Layer 4 of a small transformer language model trained on English Wikipedia (12 layers, counted from 0, width 64).
Take only the direct path to the model's output, skipping the later layers: a vector added to the residual stream pushes a token's score in proportion to its dot product with that token's output vector.

Output vectors of the tokens that the questions are about. A number n stands for (n - 500) times 0.0051.
"ither": 547 503 480 459 688 559 641 370 490 609 389 307 268 410 507 595 456 313 392 227 601 482 464 367 592 682 482 445 586 442 440 510 567 586 649 594 353 511 597 413 481 455 558 547 528 390 759 621 525 344 541 667 291 406 357 442 615 672 497 489 553 658 645 383
"hen": 546 436 482 392 456 445 545 474 298 536 482 367 539 684 247 558 323 404 301 269 487 573 796 483 553 455 445 781 467 616 600 475 538 485 507 584 461 587 704 383 394 419 562 551 528 546 591 581 514 390 507 497 369 436 383 628 391 712 432 542 385 486 817 577
" was a": 446 440 532 450 542 444 583 524 504 565 484 515 585 458 454 604 311 484 529 352 463 544 257 454 422 405 514 441 609 530 608 659 435 372 585 593 362 359 446 674 475 679 426 477 572 386 438 296 561 631 485 615 634 453 450 527 440 598 540 482 615 655 572 456
" won the": 525 550 617 550 444 547 572 756 577 591 537 513 555 418 422 507 223 409 552 289 517 412 352 358 429 481 411 383 522 436 620 652 406 379 570 463 390 511 483 531 587 579 393 579 488 376 430 514 564 657 563 624 526 484 398 633 383 544 363 511 705 574 649 416
"ove": 499 444 440 397 488 543 561 580 521 596 462 545 499 669 479 512 265 495 398 580 559 508 384 462 596 715 697 410 661 532 644 469 608 493 539 508 522 478 329 327 407 544 502 493 319 581 734 710 426 325 597 552 342 532 360 361 602 313 397 506 573 470 480 459
"though": 551 517 285 435 491 456 576 461 471 632 454 451 457 411 550 727 262 431 504 228 326 560 626 201 664 631 644 475 684 642 561 634 504 302 624 440 347 268 511 662 481 616 394 434 471 693 650 532 642 448 479 761 368 477 449 486 511 383 280 508 643 625 500 513
"ruary": 972 667 747 386 480 576 361 746 279 723 388 380 522 257 656 754 218 437 436 556 508 533 456 335 406 578 441 390 694 379 648 627 236 498 754 427 386 441 746 439 219 456 374 579 485 420 443 439 402 276 668 344 523 521 311 754 358 572 387 493 553 787 655 518
"pite": 503 505 494 389 599 429 681 559 516 664 485 335 356 680 322 641 378 378 391 47 257 545 684 311 812 533 357 752 611 426 451 674 428 492 565 569 421 238 560 685 586 468 409 429 205 577 710 615 492 272 561 812 361 456 283 569 470 417 609 536 664 749 540 491
" =": 298 331 566 503 587 642 566 514 671 477 548 666 520 514 480 650 491 529 525 599 623 657 571 353 343 558 556 270 381 499 479 546 330 462 683 545 533 261 394 601 402 771 395 329 699 588 455 459 276 466 474 600 222 533 423 386 566 607 429 503 561 479 491 563
" Species": 598 546 755 191 700 531 590 423 679 334 603 622 333 417 434 498 600 343 446 414 684 557 365 468 352 715 581 453 572 328 638 429 483 499 498 454 468 199 751 584 483 490 652 396 527 560 603 598 451 166 520 499 447 386 463 612 467 284 345 459 549 696 590 624
"igned": 421 542 556 567 556 441 572 386 682 501 504 364 485 514 541 484 389 259 379 326 347 437 642 390 664 574 287 692 577 551 489 591 484 279 498 504 390 549 520 572 586 602 662 427 425 548 595 467 428 451 614 752 371 523 307 664 428 458 589 515 729 485 350 517
"==": 457 511 567 383 309 465 391 602 545 414 586 560 333 319 457 682 591 581 568 573 732 601 427 519 463 537 382 512 499 658 541 635 361 314 564 544 491 445 373 636 521 543 561 433 613 323 279 327 491 321 571 737 375 440 710 518 459 430 454 514 664 458 641 492
"'t": 587 418 743 607 555 598 684 557 426 753 748 484 276 480 413 414 232 579 491 338 248 538 489 375 650 658 607 403 739 460 339 591 563 579 348 432 113 343 393 412 627 267 402 312 483 438 734 746 619 349 536 663 423 456 518 654 395 314 546 528 694 422 739 468
"ø": 441 456 475 384 566 430 440 544 584 767 574 528 443 494 552 473 262 397 292 541 525 505 558 306 540 511 482 707 497 541 500 462 548 519 512 460 546 475 662 389 347 558 364 513 568 623 592 418 331 550 522 481 440 366 631 696 621 516 446 501 500 647 404 474
"ause": 475 591 601 201 373 455 582 475 318 655 329 489 474 428 314 582 446 528 456 320 600 501 381 297 414 697 451 595 367 558 545 542 332 379 661 623 484 471 493 487 421 623 575 407 470 503 802 762 642 308 651 619 449 590 435 406 550 526 370 512 492 462 731 723
" '": 437 542 580 508 592 462 400 435 599 549 445 517 430 463 545 477 442 541 605 514 588 513 423 376 574 429 478 533 668 501 388 506 536 530 576 536 492 292 599 477 364 518 422 560 453 522 639 494 513 443 489 457 520 416 565 482 365 606 552 504 381 499 580 555
"ague": 720 498 571 355 443 291 638 586 599 685 597 450 277 373 591 663 619 399 438 332 470 400 323 493 564 613 235 245 400 604 505 530 321 393 486 435 517 497 622 188 494 573 554 594 461 557 754 534 404 486 499 603 645 593 373 668 616 462 536 505 777 448 480 413
"ber": 660 366 567 446 313 595 507 379 499 597 461 575 453 406 423 490 410 425 489 653 363 509 565 325 643 614 347 481 575 554 582 407 491 546 585 610 614 392 576 409 515 468 449 536 520 572 514 364 593 369 524 476 544 298 468 504 726 612 562 490 594 611 382 411
"by": 517 584 469 410 406 620 456 373 595 632 481 571 475 642 377 534 400 416 399 570 366 457 432 577 582 570 519 462 669 487 605 472 545 702 661 719 451 417 605 395 535 476 429 375 571 440 591 351 407 409 440 580 439 284 427 469 401 616 567 488 496 828 349 411

Output weights of attention head 0. The head adds the sum of these rows, row i times number i of z. A number n stands for (n - 500) times 0.0043.
o0: 714 606 605 367 568 575 393 587 397 364 584 541 681 325 477 425 576 257 461 475 642 603 313 335 278 642 561 522 630 608 425 618 462 495 404 743 339 420 503 473 686 410 698 607 324 462 388 425 418 383 519 353 444 604 583 440 516 641 489 513 343 724 461 527
o1: 467 531 530 477 503 464 459 545 573 557 533 406 474 471 459 478 542 573 424 622 549 392 571 571 537 482 435 488 565 572 477 501 516 513 368 484 454 495 488 444 423 403 565 690 432 522 514 434 493 479 482 509 517 594 578 419 441 545 466 574 408 463 472 479
o2: 592 412 357 522 283 736 649 455 580 475 492 678 426 440 490 567 637 566 580 591 675 524 487 484 660 700 378 397 572 602 427 717 445 373 594 603 548 458 357 448 493 580 147 694 578 426 431 316 301 300 287 596 345 385 572 277 560 406 423 434 449 653 592 749
o3: 623 381 520 420 549 636 569 458 595 450 701 333 473 472 606 452 534 544 233 571 476 477 591 576 410 540 461 487 595 616 601 507 502 344 322 488 397 535 552 499 419 389 586 599 487 504 432 504 541 417 547 537 501 561 511 396 424 502 472 505 536 482 593 451
o4: 593 435 547 463 537 427 826 512 492 456 506 396 502 387 678 613 622 559 442 760 338 572 515 751 343 165 597 527 552 681 494 330 667 420 527 411 463 554 553 576 554 365 370 373 419 528 459 668 566 441 443 562 624 428 366 313 484 410 481 534 466 352 486 488
o5: 624 425 649 448 292 461 510 388 729 587 330 601 362 551 573 658 308 587 552 707 430 564 440 288 582 492 625 571 532 502 398 430 668 481 628 580 449 321 539 538 559 747 462 666 361 328 391 628 457 393 592 422 209 347 704 377 539 527 559 536 435 400 556 430
o6: 295 492 452 570 586 510 627 535 221 384 465 611 677 324 384 421 521 572 658 463 315 513 430 480 492 240 692 588 338 299 523 479 423 416 571 612 598 616 499 514 713 542 574 514 626 477 403 609 623 354 443 636 719 471 535 285 645 730 454 268 472 457 521 473
o7: 702 612 386 657 408 755 453 363 643 494 462 264 497 474 435 431 394 573 453 495 451 435 672 490 566 660 514 534 623 408 516 522 345 392 401 420 409 805 397 521 509 516 535 470 459 528 434 565 473 595 426 741 501 463 537 463 268 384 553 491 659 407 556 410
o8: 434 493 420 402 544 517 485 477 412 471 567 465 531 607 519 480 469 579 532 397 488 493 322 496 455 599 556 440 393 451 572 503 482 492 536 513 551 508 598 509 476 491 765 339 643 613 483 631 402 474 466 526 477 337 285 583 590 358 602 560 600 561 525 518
o9: 534 510 530 500 406 401 600 500 529 501 437 668 526 439 466 594 559 422 486 585 573 517 508 579 559 481 532 466 533 501 414 433 539 543 558 553 496 566 337 511 573 528 320 454 506 459 495 486 526 457 450 517 532 451 479 393 554 373 570 327 584 481 558 439
o10: 471 508 487 760 510 605 481 522 654 585 724 556 370 375 316 694 611 608 648 677 596 426 317 674 491 328 106 383 512 598 371 541 279 498 573 460 402 620 116 242 717 224 294 608 505 689 517 285 553 700 308 646 573 431 495 398 587 403 560 520 564 653 319 703
o11: 399 475 689 559 514 298 600 585 515 565 517 440 423 599 453 589 643 582 286 651 591 270 579 646 551 393 493 403 465 508 471 490 467 511 424 633 625 346 420 318 343 600 639 701 373 473 544 438 541 255 626 352 625 597 511 329 595 522 456 627 339 508 425 533
o12: 208 310 539 313 464 538 520 553 585 628 436 948 345 598 285 484 566 531 671 375 533 398 361 634 540 421 402 491 502 567 555 619 581 409 613 353 585 389 481 480 373 560 369 524 772 464 591 471 564 468 469 534 551 390 420 493 670 466 605 464 516 461 579 452
o13: 538 767 551 588 537 537 304 584 469 439 369 478 418 467 236 310 482 307 658 267 464 320 667 324 438 631 485 664 619 417 421 489 478 490 468 683 486 658 453 369 542 350 595 446 304 441 467 649 638 428 696 694 617 452 522 646 532 639 394 671 521 560 461 404
o14: 662 592 519 700 492 466 752 488 519 486 312 446 346 517 544 581 557 669 586 523 364 423 518 480 489 205 649 648 570 568 417 429 573 547 523 389 515 439 350 566 487 505 279 341 293 424 502 702 680 687 392 641 600 373 473 448 476 343 650 604 477 192 378 636
o15: 474 460 385 336 478 688 509 538 543 460 605 496 445 448 416 441 523 585 610 603 496 650 510 650 379 475 395 479 603 547 630 667 452 411 452 385 394 613 582 566 537 345 475 473 654 578 446 455 429 465 358 547 384 560 591 373 443 517 504 636 423 424 515 467
o16: 588 554 512 528 657 415 572 459 446 359 645 464 520 452 512 412 547 415 470 509 468 563 524 599 326 407 579 550 502 486 521 318 568 536 439 635 416 660 581 485 623 263 574 364 473 518 552 595 472 485 478 600 420 533 496 561 544 439 521 442 487 389 507 459
o17: 567 860 276 370 90 459 538 722 317 300 531 622 573 399 758 577 444 540 276 664 506 643 459 532 627 661 362 472 655 430 585 419 559 523 512 395 373 525 548 613 612 263 394 533 415 517 391 480 663 443 175 261 588 497 727 583 579 321 440 201 566 722 670 643
o18: 449 515 499 451 489 455 512 668 426 352 550 476 396 564 455 492 597 433 570 593 519 577 584 728 390 461 461 449 599 515 546 526 481 433 558 553 661 466 566 480 498 501 385 495 553 537 515 408 388 224 370 438 516 669 547 452 554 561 385 630 336 508 447 556
o19: 392 358 409 670 656 495 606 542 458 394 631 447 571 443 712 488 595 271 264 474 491 541 664 624 429 362 494 316 396 487 554 497 588 371 363 491 511 458 415 481 418 382 570 608 536 564 482 330 582 589 623 479 709 655 455 610 514 717 350 339 550 593 432 506
o20: 488 534 603 825 507 460 452 661 461 537 422 387 458 571 536 605 485 526 486 477 321 384 489 277 519 286 418 544 479 487 456 578 422 411 550 369 650 252 421 420 558 662 485 751 162 479 487 349 632 554 523 364 708 625 650 633 454 774 320 539 391 681 294 775
o21: 571 527 471 556 373 850 488 558 590 515 350 494 420 653 590 526 488 642 435 350 294 445 604 333 393 322 523 555 687 450 610 783 258 211 459 288 554 418 495 660 414 619 606 660 257 687 238 489 581 511 549 508 734 500 601 430 234 613 513 632 507 399 378 544
o22: 430 459 534 444 530 468 510 509 524 529 535 490 466 572 484 513 464 538 421 526 472 402 403 513 463 485 528 468 456 508 515 490 560 414 448 530 494 441 552 450 460 481 724 574 507 545 449 572 508 403 584 522 517 388 413 506 611 491 548 559 517 535 516 465
o23: 461 407 527 473 444 545 668 406 636 615 418 745 456 460 314 394 420 531 413 606 345 303 575 477 569 422 581 560 527 434 456 387 554 457 527 354 403 700 596 472 490 494 651 532 476 533 619 639 542 394 542 656 394 305 647 551 552 465 694 395 448 330 517 485
o24: 403 495 549 650 397 472 525 411 498 534 609 319 769 361 541 649 373 723 498 664 402 522 435 534 644 295 476 567 369 198 583 404 432 661 508 304 456 657 763 379 449 562 667 517 448 592 625 646 352 678 327 289 508 639 790 484 449 543 347 261 397 534 442 446
o25: 707 287 602 416 546 723 499 308 593 360 711 517 345 647 609 526 513 526 364 491 542 679 365 573 266 610 470 444 605 607 678 446 524 431 518 374 436 406 597 571 531 457 417 322 487 510 499 562 552 561 448 350 370 463 402 562 628 356 561 561 534 407 596 591
o26: 514 361 566 556 536 494 263 407 534 488 658 644 381 552 541 469 431 664 732 522 459 717 469 425 436 310 408 595 435 417 533 418 441 641 599 600 508 411 490 482 642 467 401 549 451 465 591 425 444 589 420 447 285 752 717 377 487 587 500 455 511 335 481 512
o27: 376 562 656 491 503 436 208 426 399 548 773 496 272 980 418 652 512 655 536 338 408 608 287 630 246 403 191 621 536 400 865 552 278 304 702 577 437 449 528 595 728 441 389 354 664 433 338 552 665 524 548 385 547 567 358 633 516 479 434 513 662 431 544 450
o28: 524 745 478 435 444 447 311 549 495 559 369 552 496 566 421 402 372 724 634 397 446 284 285 346 641 616 537 655 584 555 348 369 536 558 495 560 555 494 519 488 554 422 600 649 390 554 489 635 456 518 282 712 553 264 420 601 468 327 656 387 654 526 612 536
o29: 460 523 495 472 390 572 516 591 516 569 346 425 444 469 345 463 551 550 554 560 470 330 660 617 564 558 485 541 610 549 499 580 432 451 525 418 606 576 446 478 382 606 358 470 498 451 499 514 552 355 495 613 645 531 479 358 432 451 504 680 476 473 480 450
o30: 560 568 384 611 477 577 476 558 511 438 505 520 489 446 506 476 494 402 609 404 487 585 643 475 513 497 448 497 528 468 483 539 480 534 564 440 493 561 397 519 547 438 326 400 497 497 508 430 539 621 428 558 525 569 565 582 394 555 441 451 525 498 439 559
o31: 570 473 631 478 569 602 442 422 586 477 751 489 375 641 495 658 408 517 295 468 543 539 287 534 502 537 299 502 607 604 538 378 357 281 332 644 413 493 404 469 649 423 509 728 501 636 423 432 636 332 547 583 468 363 348 429 659 498 545 254 740 517 687 464
o32: 523 563 523 526 381 585 546 449 563 554 436 616 495 711 430 483 414 492 315 440 488 460 685 642 541 473 443 469 546 299 633 556 387 399 507 429 492 639 497 495 434 559 559 411 467 536 506 598 562 453 571 412 625 468 518 555 351 442 477 366 594 432 594 426
o33: 417 469 420 326 540 539 498 567 387 515 507 311 592 362 448 359 561 693 640 547 371 508 498 568 497 492 544 632 571 594 589 549 456 468 419 386 534 657 685 616 447 482 518 490 626 520 531 496 390 411 347 673 492 634 501 286 376 486 518 598 465 401 563 407
o34: 303 429 737 549 244 430 324 535 306 673 308 534 625 498 344 550 295 508 781 542 368 589 298 499 606 548 321 577 438 523 445 369 486 550 712 367 619 588 672 371 718 673 604 376 298 514 650 528 618 481 639 393 540 432 352 375 671 572 339 536 533 638 590 494
o35: 581 661 645 403 353 504 260 568 455 518 475 512 272 716 319 266 480 607 599 501 623 466 790 700 564 655 302 640 760 673 538 411 455 707 423 477 492 444 530 456 485 498 431 529 438 259 779 498 562 403 273 401 358 854 610 342 342 524 434 478 424 175 657 489
o36: 675 509 841 813 632 318 770 521 432 170 605 543 444 462 451 523 772 505 369 183 450 404 406 352 425 470 697 567 566 335 490 251 320 445 412 703 714 635 532 369 601 609 547 474 218 456 596 448 437 371 460 513 476 528 611 484 719 249 590 408 431 466 551 703
o37: 564 481 446 284 425 652 475 453 434 516 498 478 636 422 512 455 452 552 526 494 527 604 354 436 476 696 486 498 535 587 571 628 456 522 488 415 408 528 593 590 518 517 564 417 569 515 425 551 459 527 420 433 434 424 445 418 468 443 541 497 581 604 608 457
o38: 560 602 339 636 595 433 470 691 580 299 531 51 306 607 761 598 459 517 626 498 367 489 539 478 483 463 617 511 465 570 410 322 648 382 523 424 744 295 593 539 446 590 459 505 570 523 468 589 279 502 220 664 437 561 403 776 417 467 429 731 437 517 326 654
o39: 598 519 518 642 516 656 350 312 600 407 563 397 364 449 488 548 489 525 701 403 742 516 361 303 522 628 406 523 459 406 396 567 394 737 510 666 400 474 344 348 361 462 455 401 631 564 579 597 514 796 540 373 390 350 565 583 637 476 575 762 394 498 254 540
o40: 631 593 598 427 455 553 495 448 650 510 582 473 391 595 450 573 465 540 342 601 683 437 410 483 405 637 443 382 534 517 486 566 509 553 425 588 350 394 497 343 468 391 774 528 345 546 409 615 530 473 592 304 387 333 518 532 620 419 528 746 399 593 463 543
o41: 616 343 648 415 569 515 576 455 257 427 562 344 649 506 564 567 674 495 410 407 541 606 387 498 409 588 556 493 453 513 585 542 271 540 615 479 680 461 583 536 478 773 435 173 502 509 582 516 495 338 595 243 613 580 260 356 544 371 450 656 431 622 499 624
o42: 560 550 589 561 518 431 443 385 574 564 490 562 526 478 511 526 481 519 465 519 551 490 478 443 564 457 465 554 533 512 431 382 509 598 443 521 409 529 451 500 552 448 442 620 389 485 563 482 504 653 478 485 450 519 574 518 443 488 500 317 543 429 543 468
o43: 575 382 633 652 624 280 349 314 558 588 650 297 534 573 705 482 597 676 397 448 317 439 560 375 532 421 462 665 438 484 506 305 419 433 566 635 536 665 513 579 569 561 436 657 564 365 563 412 356 601 576 619 507 622 482 504 143 415 446 281 687 494 607 384
o44: 533 526 686 485 472 461 633 402 438 535 491 405 610 371 330 575 706 640 443 663 519 346 434 665 419 458 544 533 577 476 550 487 329 547 506 545 490 753 491 429 490 508 513 386 411 538 499 616 525 351 549 470 667 457 440 198 565 302 540 630 440 477 492 388
o45: 592 427 550 499 623 502 490 337 508 481 537 394 430 315 533 427 382 462 632 517 442 683 431 221 460 497 496 760 546 578 388 471 564 525 423 671 321 508 696 529 567 457 322 627 504 341 533 500 509 601 624 588 141 495 751 549 537 727 431 537 339 444 503 483
o46: 504 466 514 444 499 546 518 488 530 543 475 445 476 542 518 500 454 564 482 539 439 476 483 517 491 490 492 514 514 562 541 501 520 449 500 441 503 452 578 536 468 533 505 531 509 493 485 549 487 477 499 512 474 468 474 502 457 495 500 545 494 473 514 504
o47: 498 529 482 495 501 397 561 502 479 478 539 528 545 487 547 524 517 464 425 597 529 562 561 596 486 404 525 455 482 458 504 422 584 539 469 532 440 562 496 501 540 392 554 467 484 532 515 532 498 493 482 476 508 521 508 494 499 479 487 410 495 449 501 468
o48: 557 370 499 581 511 754 473 357 491 446 512 484 484 429 416 477 657 464 549 370 607 496 509 398 472 663 521 492 560 442 501 746 188 401 534 631 534 578 354 515 444 717 362 496 684 464 475 371 450 451 600 545 473 544 525 340 476 503 584 621 417 504 415 518
o49: 524 491 419 568 515 465 686 507 558 459 470 401 421 553 574 557 583 432 376 602 602 439 680 678 454 467 606 328 430 474 474 501 594 551 486 488 536 465 421 439 336 473 575 299 509 535 509 612 497 520 560 485 554 449 383 564 540 357 547 741 427 449 343 539
o50: 418 486 482 564 557 426 555 527 516 519 494 541 473 456 453 487 572 457 545 503 520 383 502 606 505 477 486 484 462 566 461 413 583 584 515 443 556 523 456 435 451 407 398 436 513 503 599 483 526 596 437 590 560 482 427 573 589 410 527 497 517 484 460 521
o51: 602 486 499 582 615 492 490 346 468 442 713 482 577 519 610 515 542 456 414 412 548 641 475 502 428 495 431 476 431 472 589 414 451 597 487 524 390 604 471 527 592 354 490 366 528 541 551 471 504 692 489 442 452 540 442 582 470 455 468 305 619 468 539 511
o52: 719 549 483 495 399 477 603 472 507 610 451 305 653 411 608 752 505 448 422 600 479 578 578 375 622 526 506 527 452 583 461 531 475 495 571 497 365 548 255 648 662 658 347 381 528 344 336 572 564 490 599 533 533 435 347 271 297 473 461 384 704 553 565 395
o53: 584 483 548 504 429 757 556 491 556 566 433 392 632 252 353 463 547 423 431 420 429 347 467 433 467 618 450 572 655 636 552 648 515 319 330 240 327 716 449 470 441 444 591 506 375 450 420 532 702 626 589 623 747 406 433 411 458 525 440 524 620 670 599 351
o54: 366 477 471 288 467 576 430 618 413 477 634 582 531 542 505 442 488 564 496 519 449 617 407 599 388 459 338 454 553 558 683 615 517 411 469 359 438 441 672 549 525 333 634 592 536 598 428 436 515 426 378 351 554 568 536 476 515 657 383 433 492 584 576 503
o55: 548 477 772 397 469 297 421 427 450 473 473 599 517 555 453 501 481 478 496 648 474 549 428 546 434 491 566 617 582 477 493 282 544 566 626 673 561 497 689 498 624 617 410 558 397 400 582 562 405 236 502 320 395 572 627 452 587 525 449 393 379 458 595 415
o56: 413 563 507 451 501 394 518 626 394 450 536 550 539 474 400 438 579 474 565 582 473 512 527 712 433 420 470 511 554 527 557 440 543 519 497 507 542 624 527 486 581 369 494 462 504 535 545 478 491 376 364 544 586 604 494 428 542 492 467 432 504 470 531 449
o57: 601 422 465 400 465 533 579 424 545 554 490 375 579 417 641 497 504 578 368 610 573 490 526 515 562 630 521 473 502 635 476 528 541 596 452 423 462 457 547 540 381 548 420 499 542 431 517 517 447 617 426 422 454 506 512 461 379 400 521 509 499 538 551 506
o58: 479 412 574 526 639 420 524 474 461 437 686 455 515 463 512 454 642 435 340 493 530 442 550 615 447 489 485 504 512 540 528 396 477 449 393 652 511 576 469 447 474 403 498 577 542 494 544 403 518 376 580 577 562 628 452 411 568 515 468 386 530 473 563 433
o59: 432 501 470 427 584 489 475 521 482 533 454 303 486 458 438 351 558 562 573 571 539 358 563 583 451 574 554 519 506 611 486 518 554 609 406 441 545 500 666 448 317 443 623 467 508 517 603 556 379 513 452 558 455 572 487 529 484 469 513 826 327 459 386 494
o60: 616 525 636 393 550 644 428 466 572 482 713 253 368 546 411 571 533 807 475 555 469 420 199 462 374 583 363 578 655 653 612 540 386 381 407 422 448 476 626 439 519 411 627 609 385 589 421 551 522 398 390 479 466 395 439 387 598 401 480 736 467 571 574 578
o61: 486 435 495 495 497 466 654 515 628 477 548 530 418 442 547 554 471 553 400 675 485 433 450 602 489 393 531 437 527 561 426 413 662 429 418 537 449 473 514 423 467 373 546 647 478 542 475 550 506 458 467 575 469 371 535 473 607 451 551 468 460 459 508 511
o62: 435 444 483 436 491 423 496 505 441 560 414 575 689 226 418 413 612 456 610 552 616 441 465 551 632 625 549 498 518 641 361 453 543 665 440 489 525 620 426 493 471 512 391 565 575 466 629 358 371 554 348 621 515 581 481 337 505 421 570 352 544 554 556 407
o63: 328 197 468 378 546 535 512 366 621 608 558 567 500 521 535 436 447 526 357 491 519 346 419 526 622 681 601 433 387 564 489 448 608 299 371 648 556 489 567 462 338 622 666 754 764 464 511 447 376 326 655 755 367 389 366 428 621 441 639 387 633 507 697 343

Each question shows a token from some text and the vector z that the head gathered there. A number n stands for (n - 500) times 0.0038.

"ro": 339 517 641 473 448 582 456 512 475 538 443 542 649 463 517 505 415 510 525 426 435 542 497 578 439 534 526 405 579 580 496 484 578 487 570 688 463 478 420 474 497 436 500 403 469 397 513 487 486 514 522 419 383 428 500 534 504 515 466 509 456 533 538 587
Pushed up most: "ove"

" these": 462 476 578 448 481 436 476 518 536 504 718 381 567 627 551 523 484 639 488 394 574 471 514 524 324 521 435 703 674 562 565 545 449 476 671 519 320 531 567 406 516 421 457 387 428 463 519 455 394 468 594 466 514 558 540 416 547 454 430 502 595 501 466 430
Pushed up most: " won the"

" Group": 478 514 519 518 393 479 459 554 454 503 395 421 518 498 394 569 477 603 513 467 421 510 440 502 514 588 546 549 472 524 545 483 569 521 515 729 386 552 411 419 490 474 520 420 432 455 502 501 468 453 498 531 488 492 575 520 528 530 482 496 481 436 515 458
Which three tokens does it push up most, strongest first? "hen", "ruary", "=="

" ent": 507 540 597 427 397 559 468 494 440 497 484 553 470 544 514 450 407 583 470 447 639 577 480 535 536 385 489 301 569 522 518 414 510 459 649 614 530 479 444 465 534 451 530 398 437 477 493 489 452 478 489 425 488 495 485 471 471 501 420 504 458 496 526 434
Pushed up most: " '"

"ers": 419 465 285 411 444 501 576 411 562 433 299 414 564 605 466 430 521 361 395 461 452 453 527 478 490 441 528 608 621 448 471 446 488 513 686 525 334 523 474 471 467 423 538 532 407 566 524 489 348 444 537 521 438 464 534 526 490 478 455 568 431 439 490 542
Pushed up most: "hen"

" to be": 522 493 335 444 431 600 455 507 492 495 405 441 451 644 510 353 495 386 396 412 562 459 533 590 346 367 401 474 713 472 481 637 446 461 536 420 474 462 595 468 456 415 571 647 396 658 516 461 446 393 478 452 601 482 388 562 422 452 490 469 482 490 492 570
Which two tokens does it push up most, strongest first? "pite", "igned"

", while": 578 439 551 408 407 691 380 404 477 514 250 385 541 639 440 485 448 604 538 426 413 549 490 459 327 467 417 460 528 499 519 449 470 412 486 361 398 522 532 607 539 418 465 317 367 681 489 483 530 501 443 366 445 412 472 576 419 468 396 489 365 524 450 521
Pushed up most: "though"

"100": 520 491 642 419 293 562 373 576 437 507 515 449 514 546 439 497 389 694 525 418 611 672 442 476 603 511 595 570 577 538 560 460 630 413 647 706 429 509 412 530 516 424 529 385 408 423 493 471 523 429 464 447 390 464 528 538 489 475 395 447 441 450 475 411
Pushed up most: "ruary"

" R": 406 529 517 495 479 491 451 422 603 491 566 586 540 469 470 454 525 470 497 489 489 356 588 465 506 515 517 674 630 431 436 623 475 453 542 551 504 472 549 454 581 417 520 573 476 425 515 517 347 509 552 553 458 377 550 513 540 466 540 513 611 554 461 585
Which three tokens does it push up most, strongest first? "ague", " Species", "ove"

" m": 420 492 696 406 357 604 436 567 466 567 529 491 613 480 495 506 362 676 517 367 537 639 473 550 574 493 535 493 620 569 519 515 628 447 650 674 476 513 395 489 503 424 524 354 471 366 501 476 514 441 482 408 431 469 512 535 503 476 396 426 471 499 523 489
Pushed up most: "ber"

" to the": 442 434 496 409 408 422 547 411 585 477 420 423 600 621 398 434 490 411 485 459 414 367 511 419 389 431 422 595 585 506 490 501 432 503 671 469 377 526 566 566 442 558 470 521 444 568 506 453 517 474 548 499 497 469 473 498 482 483 508 548 449 429 537 590
Pushed up most: "ause"

" of ": 472 516 671 429 418 360 547 482 564 536 792 431 587 504 458 550 457 719 499 414 489 351 485 458 407 476 485 542 683 506 536 524 378 527 648 556 412 573 494 566 506 476 503 452 487 414 481 480 474 430 576 524 480 515 569 405 569 507 473 498 606 497 623 460
Which two tokens does it push up most, strongest first? "==", "by"

"0": 616 509 529 418 425 736 556 370 471 448 277 563 456 440 409 428 355 436 499 452 690 585 515 414 603 346 582 366 526 462 436 427 408 539 698 468 457 522 561 393 456 520 502 522 396 600 519 465 467 365 383 373 561 426 541 604 432 493 419 472 479 469 505 553
Which two tokens does it push up most, strongest first? "ruary", " '"

"ad": 388 486 308 470 454 476 499 509 574 486 405 435 599 536 495 445 497 310 342 479 383 451 539 587 431 455 459 520 588 489 477 465 497 522 461 400 292 533 414 532 475 443 536 588 500 472 511 494 467 500 539 538 539 566 469 438 466 504 493 541 457 458 548 614
Pushed up most: "igned"

"2": 474 438 627 403 446 517 586 403 549 508 485 428 620 542 451 472 476 419 481 445 431 395 510 415 410 474 496 566 561 478 477 513 405 484 676 435 415 524 526 574 465 519 490 473 448 607 498 467 534 461 535 482 485 464 475 505 475 481 482 511 473 481 543 610
Pushed up most: " ="

"RA": 560 542 539 383 387 617 524 422 403 496 405 509 630 621 449 488 403 325 544 390 593 522 478 535 392 323 542 367 605 584 511 363 416 564 693 631 362 466 493 433 415 403 510 468 416 602 501 451 514 384 496 322 421 500 495 592 513 459 442 564 421 482 609 546
Pushed up most: " '"

" per": 440 475 555 451 454 572 543 441 469 525 499 520 609 539 506 445 458 357 520 543 570 453 528 451 414 494 521 455 492 503 486 597 433 446 600 454 604 447 590 507 448 464 504 448 423 567 499 461 505 468 533 440 468 516 454 514 490 438 511 472 479 521 532 612
Pushed up most: " ="

" season": 506 480 457 455 383 437 555 450 568 410 484 382 529 642 351 491 475 451 467 494 531 456 536 405 353 451 501 714 624 476 503 536 397 529 663 463 265 535 590 425 460 446 474 565 349 595 516 448 446 401 502 486 485 488 575 459 481 444 488 529 536 429 470 567
Pushed up most: " won the"

"15": 462 513 761 426 471 494 608 491 529 575 774 397 651 520 519 595 462 691 455 387 410 389 503 509 400 508 503 534 663 491 525 534 383 502 658 461 421 575 387 588 546 364 528 373 514 497 473 510 470 430 570 498 469 583 570 410 559 478 439 462 606 570 615 520
Pushed up most: "=="

" among": 351 545 646 419 481 508 410 434 503 432 522 496 653 666 551 616 360 559 651 374 632 714 527 483 344 465 436 572 598 685 526 422 413 616 742 583 292 502 635 448 498 437 385 220 473 493 542 426 448 497 554 284 327 537 628 443 561 407 386 643 652 516 459 424
Pushed down most: "ither"

"ab": 496 459 471 410 461 541 683 422 537 487 329 438 593 708 497 424 501 445 414 394 450 486 513 539 363 397 445 498 680 515 490 440 467 506 689 451 495 524 424 466 489 471 504 484 489 554 504 470 437 428 523 448 475 543 494 536 488 457 460 517 463 464 512 558
Which three tokens does it push up most, strongest first? "ause", "pite", "ither"

"um": 420 462 504 458 472 546 539 423 511 494 434 476 599 499 492 437 468 414 411 513 492 494 518 475 455 491 544 590 523 465 474 507 507 450 604 476 392 503 426 490 470 470 533 549 442 533 514 490 469 471 515 519 508 477 498 496 459 495 484 475 428 476 490 589
Pushed up most: " was a"

" their": 528 525 552 461 494 610 546 352 479 514 482 626 629 640 458 463 421 404 586 337 544 440 527 449 331 466 558 637 619 583 448 586 453 522 784 667 478 490 427 438 539 593 476 507 552 547 511 449 471 398 481 386 477 459 555 667 529 441 526 493 638 479 487 521
Pushed up most: "ause"

" which": 590 433 538 446 438 608 604 467 515 528 338 456 567 680 480 419 474 346 405 404 404 541 520 529 214 448 420 517 618 503 470 569 540 418 505 374 509 526 323 503 543 511 511 500 493 585 497 464 572 445 441 444 564 498 434 549 411 454 475 420 441 468 460 598
Pushed down most: "ague"

"and": 572 461 527 372 371 581 523 461 561 514 418 491 545 691 453 342 466 336 426 395 515 491 555 537 278 379 452 460 752 507 460 509 481 406 645 401 460 476 470 449 522 454 519 513 453 454 499 460 479 462 515 415 480 445 406 560 460 420 464 500 432 473 524 635
Which three tokens does it push up most, strongest first? "pite", "ause", "ither"